Layer 5 of a small transformer language model trained on English Wikipedia (10 layers, counted from 0, width 96).
A neuron's activation on a vector x is SiLU(gate . x) times (in . x), where the dot is the dot product.

Input weights of the MLP neurons that the questions are about. A number n stands for (n - 500) times 0.00091.
n26 gate: 304 343 470 427 288 665 711 360 518 593 722 568 439 609 569 515 631 546 141 508 746 537 563 529 575 391 575 530 591 533 522 604 341 547 471 428 583 691 448 410 350 357 310 489 390 449 634 416 533 479 438 391 496 624 415 621 519 464 541 679 530 451 537 686 661 500 785 598 681 525 504 706 543 620 589 489 232 364 589 400 507 394 641 398 488 673 483 508 500 514 651 547 248 315 511 369
n27 gate: 612 534 374 510 389 269 409 384 320 420 289 447 582 527 411 615 690 576 636 422 412 406 435 620 364 250 383 462 599 507 472 580 402 731 410 416 433 496 545 671 360 426 457 531 298 349 538 422 534 430 436 367 582 394 476 401 231 483 641 681 569 440 343 580 445 545 526 503 590 453 602 456 324 563 680 624 310 390 545 611 510 566 335 429 507 658 412 230 309 432 417 483 408 539 547 503
n38 gate: 509 463 500 402 358 275 485 337 500 391 319 365 911 500 491 230 792 523 446 220 472 571 633 635 353 164 263 269 709 411 725 587 520 588 259 569 605 376 260 601 598 166 374 635 417 603 600 593 435 413 366 505 170 686 397 444 287 636 505 579 448 519 552 566 369 566 723 828 430 381 537 396 385 725 617 472 482 528 693 448 538 760 605 371 450 569 261 538 307 564 617 430 588 82 390 588
n44 gate: 602 559 329 466 417 550 357 495 623 478 490 460 385 403 564 359 518 607 532 250 316 510 586 456 642 528 432 529 438 477 466 407 565 513 508 503 537 374 529 498 535 506 551 583 406 515 482 584 434 591 459 497 546 628 526 510 511 691 505 444 623 622 353 508 570 492 411 520 694 482 349 527 556 651 544 541 536 412 659 495 629 475 361 492 530 594 586 616 567 470 541 538 518 388 386 505
n99 gate: 355 337 495 486 509 656 384 434 664 389 337 349 585 400 623 629 482 791 504 726 586 797 283 350 273 532 278 546 523 468 628 402 274 183 762 339 406 477 440 483 510 515 264 386 372 733 653 473 635 364 734 673 267 464 752 500 360 500 665 486 468 594 695 394 654 560 607 496 587 720 722 505 401 477 257 546 644 167 385 657 565 601 558 617 408 540 496 290 241 626 445 817 850 547 509 581
n108 gate: 706 533 514 401 491 328 771 845 298 557 486 471 515 693 580 500 458 532 509 632 477 711 487 424 606 542 578 514 500 439 604 588 670 458 463 370 369 365 819 442 867 362 627 415 376 453 914 655 491 725 575 418 530 415 547 387 756 541 348 218 916 248 423 577 226 376 549 469 243 435 388 655 397 481 557 202 682 472 352 882 669 486 430 514 455 704 294 539 290 635 619 688 792 670 463 579
n151 gate: 517 703 482 413 311 840 509 491 534 451 418 338 284 370 483 460 457 227 344 410 264 398 632 305 103 380 398 368 535 240 365 483 546 470 580 436 576 189 238 533 559 571 500 474 455 574 606 448 504 338 324 331 441 301 452 769 482 699 443 638 298 509 412 804 394 557 472 640 561 765 444 394 367 473 762 530 333 240 623 557 301 337 453 328 468 449 393 215 617 624 426 504 578 549 641 509
n159 gate: 433 251 436 505 623 449 469 549 827 451 557 401 769 519 624 510 505 565 226 708 557 46 427 745 681 419 528 311 194 500 307 209 551 414 280 500 653 402 437 563 767 500 291 505 496 673 353 357 509 576 609 564 480 338 702 927 464 285 394 581 364 303 471 495 806 534 419 500 490 368 424 221 514 352 577 231 481 582 640 189 564 426 618 329 342 698 564 697 316 803 500 538 610 431 552 747
n163 gate: 344 698 561 587 361 323 616 392 555 539 627 578 391 493 683 458 340 620 398 430 686 389 572 406 622 218 452 458 433 466 640 449 643 448 577 754 566 400 845 365 429 537 562 715 426 526 500 507 522 514 329 727 531 399 326 526 556 460 636 391 271 450 803 466 493 436 577 518 855 578 366 389 548 658 455 285 515 556 398 618 423 478 312 519 628 426 507 604 574 537 315 519 369 547 374 429
n240 gate: 300 276 362 458 336 716 580 601 413 386 370 403 534 565 453 372 523 550 514 505 500 581 496 355 686 477 751 566 308 645 571 628 559 365 792 555 529 352 859 491 805 617 743 631 469 275 567 723 305 535 745 471 632 290 472 673 291 404 401 430 794 418 147 405 316 703 509 424 415 357 416 173 445 558 443 814 264 430 495 462 423 527 560 217 609 491 175 486 602 338 594 761 486 582 823 486
n247 gate: 336 513 662 427 503 609 527 349 611 712 418 576 467 519 430 597 468 402 636 665 484 500 436 481 639 421 366 355 592 443 500 565 231 434 590 584 425 568 445 407 343 749 292 548 515 519 464 585 491 509 380 402 430 300 513 653 493 460 593 373 574 503 549 400 515 506 557 485 494 519 465 379 478 683 574 695 535 500 343 448 559 482 453 424 317 516 585 445 684 239 334 601 525 766 440 554
n253 gate: 472 355 464 343 726 527 451 577 583 590 525 294 382 493 298 561 362 321 300 522 535 692 503 642 829 504 448 525 422 671 468 577 425 525 462 388 431 685 629 302 571 357 378 454 666 557 268 726 556 450 511 795 467 496 357 482 704 479 446 511 352 416 312 504 706 557 590 595 611 626 546 545 567 547 421 539 363 507 418 536 493 500 420 616 575 524 331 431 430 521 236 390 553 485 385 521
n26 in: 367 266 606 396 461 670 610 436 748 645 664 482 722 366 706 567 592 543 172 557 572 563 510 472 686 452 571 423 517 448 382 490 383 373 557 429 560 775 462 493 457 549 293 275 545 541 560 507 582 349 388 465 525 524 427 535 654 628 483 524 427 553 704 675 649 528 607 500 604 398 582 584 514 422 604 462 439 369 552 441 444 540 636 432 610 534 497 670 468 701 559 284 407 443 452 353
n27 in: 858 646 476 631 321 690 574 476 380 687 595 504 596 496 354 445 328 377 709 651 451 488 632 746 449 295 455 488 669 535 388 545 569 420 579 330 670 700 620 406 427 404 468 662 407 208 453 424 622 572 477 504 556 691 423 569 382 395 562 454 605 165 516 461 421 574 579 387 465 349 561 325 549 717 585 589 405 450 376 434 527 215 530 408 582 455 423 496 587 447 396 603 274 373 333 355
n38 in: 516 480 778 611 376 369 277 545 531 408 610 435 627 579 602 368 661 637 374 582 332 367 278 425 552 367 569 544 587 449 293 631 767 625 465 322 334 427 484 560 562 556 177 678 685 682 504 531 594 445 496 221 500 524 496 326 521 565 766 622 592 443 649 772 567 659 507 658 421 395 414 709 422 403 480 453 644 599 600 580 387 337 617 547 475 481 312 512 651 336 718 500 626 398 247 570
n44 in: 662 511 384 416 456 410 367 393 717 390 514 379 328 421 424 497 505 482 421 191 508 470 570 514 616 535 394 492 375 595 571 420 489 419 497 492 408 433 580 446 609 627 511 467 401 655 567 424 446 434 371 394 667 546 464 454 639 635 601 430 519 531 400 605 424 563 436 505 577 519 354 471 642 419 634 527 556 397 624 517 550 469 425 522 512 540 510 528 601 425 500 541 522 435 355 608
n99 in: 500 548 522 763 550 345 467 757 287 676 643 477 437 674 330 207 439 631 386 283 409 593 537 758 166 392 602 571 413 509 416 470 689 582 449 517 478 549 452 735 523 486 328 509 471 636 326 778 513 561 664 325 609 126 460 421 393 385 531 570 465 585 340 402 447 566 525 354 487 276 413 782 535 576 482 443 595 469 579 283 665 681 435 413 741 388 791 643 649 284 447 587 591 581 569 907
n108 in: 345 459 617 509 692 574 936 585 616 483 559 495 643 816 550 677 368 296 496 334 218 364 281 633 285 287 675 514 610 486 528 468 636 422 482 581 321 829 616 600 510 171 614 389 487 422 608 865 413 431 518 660 725 376 477 698 476 585 431 376 654 401 477 575 168 621 681 452 569 486 591 549 450 491 532 306 505 454 667 742 772 292 428 190 505 590 364 542 657 709 625 500 550 362 423 209
n151 in: 799 376 611 617 546 259 513 645 590 462 584 687 188 628 660 635 807 570 539 687 583 463 347 781 741 456 543 508 596 592 185 528 458 536 406 547 636 660 557 538 635 644 371 524 526 343 537 524 576 594 484 689 642 548 718 552 428 527 326 276 431 500 619 423 470 719 568 404 605 611 540 679 377 380 383 287 536 637 172 484 582 597 449 361 517 437 573 459 679 488 662 556 388 691 611 377
n159 in: 570 845 295 570 522 631 485 331 268 702 560 156 447 342 584 486 379 319 591 529 662 395 242 374 977 574 326 656 304 514 566 619 569 319 591 587 495 342 476 407 918 475 485 664 627 378 586 365 625 605 856 442 710 579 571 495 530 441 392 654 353 476 648 586 324 358 461 304 594 703 305 584 440 404 580 298 680 631 713 344 361 595 740 370 440 615 647 778 553 352 585 430 449 582 744 430
n163 in: 743 533 523 317 652 348 262 715 475 486 578 504 600 548 504 375 581 500 558 558 423 632 468 463 477 529 464 267 600 411 414 445 410 474 399 347 653 462 564 216 707 621 492 545 364 444 417 555 496 503 386 538 690 615 657 515 405 431 556 481 519 355 504 640 594 515 737 362 556 504 666 547 438 714 534 675 408 202 650 413 656 743 507 467 196 642 458 481 658 760 485 504 396 746 423 463
n240 in: 329 566 604 547 426 651 329 448 413 617 469 621 277 481 601 448 395 655 572 480 659 647 347 555 428 693 565 208 286 293 590 710 554 593 382 558 532 584 307 651 422 424 423 574 573 696 616 422 597 387 512 716 651 582 630 672 666 607 563 773 456 921 528 472 196 386 321 336 445 469 690 459 469 621 520 598 477 633 492 583 580 590 388 632 475 542 422 480 500 623 524 348 481 464 311 380
n247 in: 238 562 429 523 644 371 608 328 538 431 542 589 701 411 434 618 623 496 602 713 785 512 393 127 547 381 466 312 477 383 492 549 467 330 598 584 456 643 641 386 427 593 331 551 540 617 504 612 581 685 319 647 221 574 695 671 624 462 531 357 445 329 583 401 475 457 707 678 527 542 647 282 354 692 437 601 389 508 218 610 667 448 546 307 384 439 581 369 580 439 551 361 523 552 423 327
n253 in: 593 392 470 350 493 757 572 461 311 577 582 392 446 437 370 724 378 262 377 388 500 683 425 653 644 422 376 640 589 530 511 719 362 426 555 467 531 798 587 419 469 496 492 609 448 507 390 648 322 661 674 592 333 545 339 418 552 464 508 548 348 630 302 458 717 689 514 571 564 540 456 472 670 431 342 541 290 350 417 523 420 575 423 441 698 467 333 366 423 397 136 448 411 488 441 315

Each question shows a token from some text and the vector x that enters the MLP there. A number n stands for (n - 500) times 0.0083.

"one": 534 652 493 570 388 738 431 508 536 521 447 397 568 625 528 398 461 624 454 490 378 468 345 460 553 463 463 541 532 601 428 483 467 546 486 473 526 578 383 586 611 506 434 584 497 609 560 507 720 497 664 469 514 218 451 437 555 546 458 506 446 483 551 401 409 412 417 423 776 596 602 539 564 379 517 499 400 384 429 491 477 467 429 567 393 538 505 560 408 226 487 384 487 543 536 528
Which neuron fires most, and how strongly? n99, at about 1.7

"han": 640 438 534 531 536 433 357 414 442 462 450 500 666 648 520 464 431 695 558 335 562 492 492 435 512 532 422 516 611 589 468 556 496 456 414 470 441 522 491 631 579 510 623 538 571 661 471 466 652 336 364 460 409 516 533 513 554 466 486 477 386 493 394 442 515 475 458 399 595 391 486 389 733 538 444 614 521 331 557 359 427 496 273 308 421 355 735 576 709 165 448 319 534 463 465 642
Which neuron fires most, and how strongly? n44, at about 1.2

" kill": 656 596 585 583 489 700 466 496 536 553 418 423 552 712 478 424 474 522 430 587 569 457 450 386 564 645 462 601 648 573 527 503 541 587 445 459 532 685 462 605 644 486 484 473 708 574 515 383 737 502 452 509 483 313 540 645 505 581 338 537 399 428 459 405 600 464 487 651 643 527 462 522 509 359 545 650 461 447 328 721 454 698 518 329 369 429 541 373 488 516 556 313 575 603 446 449
Which neuron fires most, and how strongly? n151, at about 1.3

";": 484 452 486 645 521 719 254 493 563 502 544 422 403 557 428 490 447 697 562 549 565 442 518 446 502 622 552 541 443 529 410 493 542 546 472 494 541 535 503 614 452 478 487 512 665 598 512 356 572 482 349 466 518 309 489 368 534 578 306 463 440 417 419 526 522 540 429 513 658 450 527 387 402 432 619 799 560 573 500 546 494 473 391 536 567 587 648 500 456 316 453 378 446 558 558 548
Which neuron lights up most? n108

" was": 393 541 554 610 505 708 345 621 711 492 540 381 483 627 657 452 437 649 467 582 537 420 546 507 429 530 495 656 574 497 498 592 579 496 473 556 525 744 484 549 544 519 486 491 549 658 576 470 692 745 431 427 436 401 480 515 630 535 379 376 528 349 511 539 356 564 554 566 680 566 610 492 648 422 501 606 499 522 584 623 621 660 463 429 445 503 550 557 606 376 455 538 363 486 441 504
The three highest activations, in order: n26, n247, n99

"000": 498 553 525 596 435 742 304 428 495 435 418 489 480 686 486 442 447 537 510 448 392 480 619 419 453 439 587 628 505 670 585 450 504 494 429 526 418 552 610 594 590 490 618 480 643 542 473 506 445 500 574 412 600 288 467 506 580 525 321 517 478 395 338 345 402 347 390 490 522 512 599 354 515 503 408 648 569 459 500 604 368 565 328 622 360 478 568 484 646 441 421 185 515 575 476 454
Which neuron fires most, and how strongly? n240, at about 1.2

" public": 518 574 580 475 642 717 471 497 594 455 366 509 646 577 422 441 432 607 482 557 664 494 499 459 563 527 397 603 651 317 514 454 487 520 605 485 437 647 503 675 660 610 425 461 533 559 474 433 740 502 577 418 525 394 434 649 508 529 413 381 373 338 659 490 349 485 420 639 541 484 373 628 689 356 499 433 392 620 514 563 529 593 338 549 377 503 506 405 516 412 504 275 436 427 509 524
Which neuron fires most, and how strongly? n159, at about 0.42

" ": 401 621 561 523 583 605 394 551 650 257 351 630 619 463 526 638 499 574 384 532 552 509 580 548 559 511 500 550 594 606 641 514 448 590 419 559 328 722 513 537 621 541 443 500 512 595 448 368 718 501 445 491 364 440 437 540 558 511 491 597 510 517 533 509 578 528 456 306 525 484 390 667 406 460 656 638 567 389 596 455 622 396 283 541 480 337 563 522 387 415 427 493 471 548 313 326
Which neuron fires most, and how strongly? n26, at about 0.22

" B": 444 548 514 526 658 531 354 461 575 781 571 490 579 471 520 545 440 498 422 538 378 491 712 584 615 476 501 531 544 653 575 519 527 643 443 532 453 607 522 598 565 545 570 510 551 471 551 322 551 202 416 551 481 476 434 364 494 414 484 646 663 498 500 482 520 560 534 444 600 517 405 499 539 590 646 541 406 337 504 531 514 576 411 560 502 491 604 402 494 332 522 326 480 374 375 298
Which neuron lights up most? n26

" the": 493 555 557 491 555 806 285 515 495 532 473 482 462 509 569 513 454 519 496 567 531 476 556 506 546 480 499 468 512 473 477 652 530 503 480 540 589 575 446 551 560 552 496 561 520 488 481 395 609 628 458 422 482 400 463 562 557 555 477 411 585 282 544 442 513 508 513 572 638 546 595 623 645 369 536 559 502 531 551 566 432 535 466 503 446 464 422 519 571 165 478 453 617 465 427 464
Which neuron fires most, and how strongly? n253, at about 0.22

"ed": 512 687 581 553 482 699 418 447 565 514 524 469 472 763 510 298 463 645 481 661 386 376 614 447 504 469 456 655 527 549 447 461 483 527 398 356 421 532 497 594 575 509 550 542 596 514 426 532 657 584 468 505 505 232 510 582 573 631 474 336 351 332 446 440 307 487 556 569 682 458 432 628 501 416 468 579 443 383 454 556 538 522 428 502 315 545 463 429 625 436 544 397 478 667 510 422
Which neuron lights up most? n151

"k": 460 539 584 575 568 532 374 476 440 514 599 421 558 623 489 542 505 582 518 551 474 444 583 452 589 476 412 395 590 525 608 585 434 601 449 482 503 684 408 631 592 548 602 697 720 426 346 318 540 323 449 475 554 507 536 285 473 347 544 398 542 469 588 446 299 451 476 282 663 377 438 480 685 640 450 678 557 281 450 568 500 433 388 375 414 505 530 453 384 382 353 355 692 440 450 563
Which neuron fires most, and how strongly? n27, at about 1.1

" w": 479 510 474 497 529 630 445 414 521 575 573 421 471 684 500 530 440 493 401 644 640 533 469 331 589 579 481 709 563 589 529 602 671 558 463 453 510 628 499 522 586 461 489 485 619 552 512 297 653 305 406 461 568 407 585 458 387 535 347 565 492 441 515 416 571 369 318 544 538 464 482 570 419 339 780 589 457 316 349 498 483 542 404 418 542 594 626 498 487 454 462 227 534 457 342 320
Which neuron lights up most? n26

".": 371 517 507 463 429 736 346 561 621 413 499 444 422 589 504 301 348 594 441 519 541 457 627 549 530 482 529 542 593 469 454 562 454 484 433 512 611 629 520 522 577 634 388 552 484 607 418 486 714 615 502 511 412 415 525 446 727 571 391 456 551 362 485 552 514 616 466 641 609 463 717 412 512 356 554 643 518 491 513 698 547 423 380 450 405 490 316 536 493 339 430 447 499 402 509 428
Which neuron lights up most? n253

" under": 490 544 580 497 549 709 404 533 590 533 534 451 542 618 628 425 337 623 325 575 484 436 472 524 377 545 482 457 442 545 378 499 555 540 375 477 453 756 526 544 595 658 467 505 475 611 569 410 726 550 463 442 455 441 547 511 671 623 414 389 557 414 478 499 409 561 650 625 661 447 394 492 674 365 543 651 273 437 425 536 477 556 376 478 433 463 570 495 475 397 653 295 405 526 397 531
Which neuron fires most, and how strongly? n26, at about 1.9

" p": 459 514 503 448 665 771 389 534 475 538 383 471 420 516 656 533 388 476 432 606 475 453 618 490 511 532 452 670 568 589 574 591 489 672 363 509 602 608 472 427 581 510 442 523 495 552 392 358 626 398 532 483 438 496 418 476 633 410 414 392 589 376 466 414 441 505 428 518 590 585 477 627 522 389 641 659 306 395 534 478 563 411 543 479 540 516 554 513 497 455 386 395 532 507 319 403
Which neuron lights up most? n253

"ard": 413 660 725 403 416 724 522 424 538 528 485 496 504 568 644 404 567 438 407 612 561 380 490 378 507 478 496 575 341 499 653 490 579 593 422 384 434 636 443 568 570 445 549 326 643 421 556 414 594 560 438 459 496 566 473 525 611 431 366 555 555 360 659 595 554 543 472 499 608 427 442 434 519 551 487 723 688 271 456 503 440 561 346 548 221 528 427 456 361 390 425 500 577 586 509 511
Which neuron lights up most? n26

" with": 568 543 522 535 621 745 327 499 637 505 530 487 517 582 563 452 427 536 449 534 502 398 483 509 503 503 523 577 411 554 469 544 539 534 417 444 634 673 507 553 563 603 485 513 582 528 550 423 700 653 462 442 496 540 450 560 580 611 477 418 581 361 454 421 438 598 526 690 763 416 576 532 687 330 543 641 498 586 426 633 538 562 467 452 436 581 559 495 475 307 525 470 506 533 467 472
Which neuron lights up most? n44

" manag": 494 675 464 463 574 697 466 478 548 592 409 585 680 746 621 603 407 761 473 508 537 555 445 538 494 689 514 564 518 464 495 476 437 572 505 531 520 741 425 558 634 534 407 415 700 531 385 547 647 403 499 524 457 388 268 593 603 394 354 584 460 407 627 362 493 501 566 754 528 627 429 622 475 416 582 607 401 378 620 500 465 686 407 444 451 549 528 412 562 404 430 550 445 538 482 645
The two highest activations, in order: n99, n26

" A": 391 519 582 486 800 723 278 287 510 655 430 544 570 574 550 513 465 590 419 538 480 495 420 407 449 537 498 498 504 628 495 609 476 488 518 509 383 684 510 571 540 634 430 528 547 588 443 333 725 518 518 468 501 357 489 471 492 530 337 465 551 509 626 383 463 370 469 595 503 471 565 412 517 649 458 495 550 550 429 563 493 560 460 621 519 428 659 576 609 453 498 472 441 544 458 324
Which neuron fires most, and how strongly? n247, at about 3.2

"ind": 663 486 676 474 394 575 308 370 327 530 255 517 468 540 586 481 344 404 402 450 479 317 439 536 584 638 525 671 397 486 464 356 508 630 553 388 539 517 585 540 596 630 642 563 555 417 489 447 562 427 525 439 480 431 492 478 514 456 310 574 450 430 538 422 469 592 477 664 593 413 493 705 431 355 547 621 472 472 549 646 513 675 415 466 263 423 535 339 443 451 644 613 509 616 387 479
The three highest activations, in order: n151, n26, n247

"sh": 639 600 580 513 522 529 464 479 606 494 539 533 591 744 531 525 423 697 467 602 626 427 542 467 563 442 463 587 643 635 445 646 417 508 535 373 315 693 425 447 604 518 392 583 502 491 316 501 544 193 381 411 495 440 734 479 509 416 423 672 471 477 316 467 467 606 446 608 664 440 462 634 316 499 561 650 416 384 495 382 403 406 344 507 596 447 543 475 416 312 486 312 570 296 423 484
The three highest activations, in order: n27, n26, n253

"on": 495 609 665 478 586 679 554 606 481 341 534 568 535 784 515 449 499 607 408 323 564 494 522 516 499 633 391 604 525 674 417 581 563 569 448 553 349 589 450 592 643 404 645 518 523 396 536 574 760 388 423 533 463 404 506 336 538 462 508 482 586 453 480 555 515 553 496 510 530 523 375 741 592 543 419 594 728 443 708 575 609 482 224 536 429 630 624 420 503 396 493 504 491 532 520 501
Which neuron fires most, and how strongly? n108, at about 3.4

" H": 397 669 540 499 622 645 473 455 549 767 479 534 647 442 421 597 445 644 390 654 545 490 379 497 562 478 495 694 495 650 449 588 358 629 524 516 481 672 432 491 582 606 569 555 607 555 473 307 578 322 456 489 444 335 545 443 611 473 434 447 644 563 461 408 509 427 455 645 552 558 364 660 444 527 577 651 297 532 526 481 469 447 483 510 472 526 603 482 461 349 542 438 533 342 427 335
The three highest activations, in order: n26, n247, n253

"ched": 450 632 559 586 634 719 483 558 525 469 579 514 528 731 540 328 501 753 454 503 519 532 543 631 505 567 511 475 621 627 689 380 478 593 479 473 390 833 582 644 661 517 443 493 511 584 392 586 520 653 322 505 553 399 403 427 699 520 361 480 453 538 654 579 446 477 524 431 523 564 543 549 692 428 430 553 474 508 488 506 557 593 295 563 492 484 400 500 478 460 670 663 528 582 468 370
Which neuron lights up most? n108

" list": 543 525 486 496 557 650 440 367 485 568 397 548 649 648 580 494 660 551 437 542 545 500 568 296 578 493 498 720 660 469 492 528 436 538 439 420 529 873 557 532 553 442 502 474 663 506 481 491 625 532 512 474 481 116 421 425 520 427 390 550 352 355 444 607 603 403 416 634 562 519 431 498 421 455 644 603 411 340 382 571 622 411 405 592 363 545 490 426 402 508 479 418 531 684 349 437
Which neuron lights up most? n253

" U": 470 564 424 353 835 587 238 463 601 594 557 615 608 532 441 429 458 784 448 556 484 461 496 542 444 565 516 538 556 552 391 554 641 518 408 467 593 473 563 577 509 650 608 495 507 542 439 337 684 541 583 466 519 426 395 449 531 647 491 511 660 404 446 256 349 509 526 446 513 465 461 522 570 587 568 575 422 451 466 570 383 548 418 457 438 412 441 534 508 479 674 294 420 644 498 487
Which neuron lights up most? n240

"100": 595 543 407 484 549 788 316 530 440 479 423 611 573 563 616 481 463 630 425 624 408 497 577 484 462 463 569 524 586 614 571 572 542 588 358 533 596 574 595 555 418 691 559 418 507 466 559 581 526 540 437 424 545 438 485 415 561 420 425 485 567 467 445 310 345 462 415 407 506 543 589 517 429 492 519 562 373 674 364 566 522 781 385 610 353 488 434 400 459 521 510 474 543 608 430 435
Which neuron lights up most? n240

"6": 516 549 631 540 607 601 223 497 459 405 507 540 626 552 621 492 465 665 457 453 484 546 558 528 423 471 453 581 640 550 664 501 399 646 326 585 430 693 485 578 540 673 451 452 424 570 465 553 604 656 568 578 610 332 640 496 539 464 510 537 472 466 519 530 444 582 575 493 586 446 387 492 638 499 531 584 418 385 445 369 368 579 231 569 434 353 248 460 359 432 388 545 551 429 505 376
The two highest activations, in order: n99, n253

"oss": 543 677 464 545 326 578 502 501 534 556 314 454 710 479 692 293 524 593 416 439 604 492 412 478 610 549 538 546 689 575 736 530 628 449 394 711 509 649 511 596 549 489 532 388 537 520 455 517 351 508 338 450 625 472 573 511 551 557 444 487 437 492 494 654 439 614 414 482 691 477 492 685 579 359 464 523 487 387 682 522 470 576 325 493 311 395 447 575 308 356 599 575 495 538 395 367
Which neuron fires most, and how strongly? n38, at about 1

"ing": 542 603 566 583 673 715 437 498 538 478 556 471 682 602 426 470 431 603 512 566 571 449 486 475 471 602 476 555 403 537 439 456 414 582 472 424 497 724 479 732 641 580 597 528 542 522 404 588 625 515 416 576 436 349 454 412 539 517 512 579 432 429 585 483 279 512 452 392 749 321 407 712 549 469 505 562 481 302 477 561 645 465 507 587 440 559 439 338 553 299 539 438 511 495 498 465
Which neuron lights up most? n99

"0": 518 485 507 580 478 655 263 431 507 493 457 526 591 475 379 531 464 611 567 497 284 444 526 550 421 439 668 544 659 563 602 439 430 522 360 570 558 455 466 486 440 527 572 543 534 438 566 534 583 511 629 459 752 401 684 545 496 373 371 508 384 442 424 346 336 415 377 436 619 431 595 467 493 532 535 582 419 573 301 591 462 677 521 491 483 381 485 491 578 432 510 278 499 679 468 450
Which neuron fires most, and how strongly? n240, at about 1.2

" he": 412 567 438 530 534 643 319 546 665 562 436 483 674 657 530 443 374 646 483 512 618 483 532 332 497 443 567 568 542 614 365 717 702 591 536 604 546 618 581 534 541 607 545 496 519 508 569 442 713 483 488 447 477 581 369 626 549 541 412 333 523 514 482 513 459 426 439 530 623 594 769 498 555 340 574 549 422 395 535 540 455 588 308 435 307 350 618 513 468 455 516 293 441 348 474 451
The two highest activations, in order: n26, n99

"ary": 572 498 596 543 603 740 519 491 503 399 549 506 545 666 544 459 412 594 460 640 389 386 447 293 390 569 431 562 504 499 505 494 555 548 573 451 555 685 517 737 554 497 409 541 607 489 449 436 767 496 524 372 398 375 528 622 631 521 317 562 496 370 556 438 447 514 490 368 628 600 459 564 563 407 378 505 689 444 492 479 485 576 494 724 396 591 573 500 534 414 511 474 524 491 615 541
The two highest activations, in order: n99, n159

"ost": 540 517 619 505 396 751 490 487 518 444 458 455 631 390 573 439 521 787 485 509 462 478 502 459 470 608 552 414 541 577 606 569 626 552 517 496 756 564 501 649 476 642 334 339 487 509 552 454 637 540 393 414 420 549 398 457 580 454 309 493 521 290 512 501 521 528 537 549 376 468 598 704 551 464 535 510 388 423 503 436 337 653 363 495 373 489 453 379 352 561 733 480 596 599 518 437
Which neuron fires most, and how strongly? n26, at about 1.6

" P": 430 528 390 451 757 619 309 493 440 694 398 508 458 633 449 408 355 600 439 596 412 449 534 521 429 498 636 630 553 544 538 610 628 637 342 478 742 504 540 554 503 608 552 550 532 453 580 231 533 394 509 451 439 400 466 355 615 455 536 479 691 471 496 388 352 413 441 484 553 423 495 464 572 594 591 530 436 485 470 555 479 487 499 518 448 479 603 551 650 481 423 447 529 624 419 412
Which neuron lights up most? n26

" to": 464 571 588 489 655 569 338 624 534 531 472 430 419 615 626 487 441 481 462 585 447 465 514 421 421 573 492 481 527 539 545 410 523 657 466 472 531 595 543 656 481 668 449 544 433 445 510 538 744 696 455 496 525 450 462 574 573 660 460 385 607 445 381 470 419 480 479 501 755 452 607 519 723 338 525 592 428 461 436 757 538 536 253 352 325 501 489 457 536 303 492 460 422 566 345 535
The two highest activations, in order: n108, n247

"ow": 641 519 618 467 484 529 422 411 503 526 499 445 553 768 469 550 493 631 444 619 541 443 337 502 553 471 549 669 327 641 488 580 456 605 392 510 523 663 569 457 433 503 378 423 669 549 420 500 595 463 427 508 522 356 568 466 555 369 400 622 422 440 453 393 390 354 470 537 683 481 344 361 272 587 542 568 575 172 556 398 486 490 249 630 459 661 496 395 465 259 527 325 506 499 571 501
Which neuron lights up most? n247

"idd": 473 431 495 611 618 522 391 493 471 567 510 517 519 601 464 501 563 579 370 476 521 506 534 474 669 400 495 480 636 542 635 525 445 623 394 512 323 711 549 501 557 380 483 522 759 576 498 421 623 446 517 479 456 484 549 451 395 233 487 471 330 586 514 456 231 585 470 510 656 457 402 467 601 752 517 566 420 402 598 563 457 520 279 468 356 469 532 400 474 291 527 398 591 373 337 464
The three highest activations, in order: n38, n253, n247

"ust": 546 444 380 487 504 560 470 470 632 465 404 480 537 570 718 677 603 510 387 577 580 403 596 457 652 496 549 626 550 535 598 443 375 451 528 515 443 366 535 654 527 594 441 360 712 513 401 418 720 336 597 489 417 390 551 614 601 404 164 479 443 293 630 495 441 370 462 696 649 434 530 586 408 378 505 632 448 422 675 353 498 492 344 455 382 484 703 391 551 495 476 471 430 575 591 483
Which neuron lights up most? n159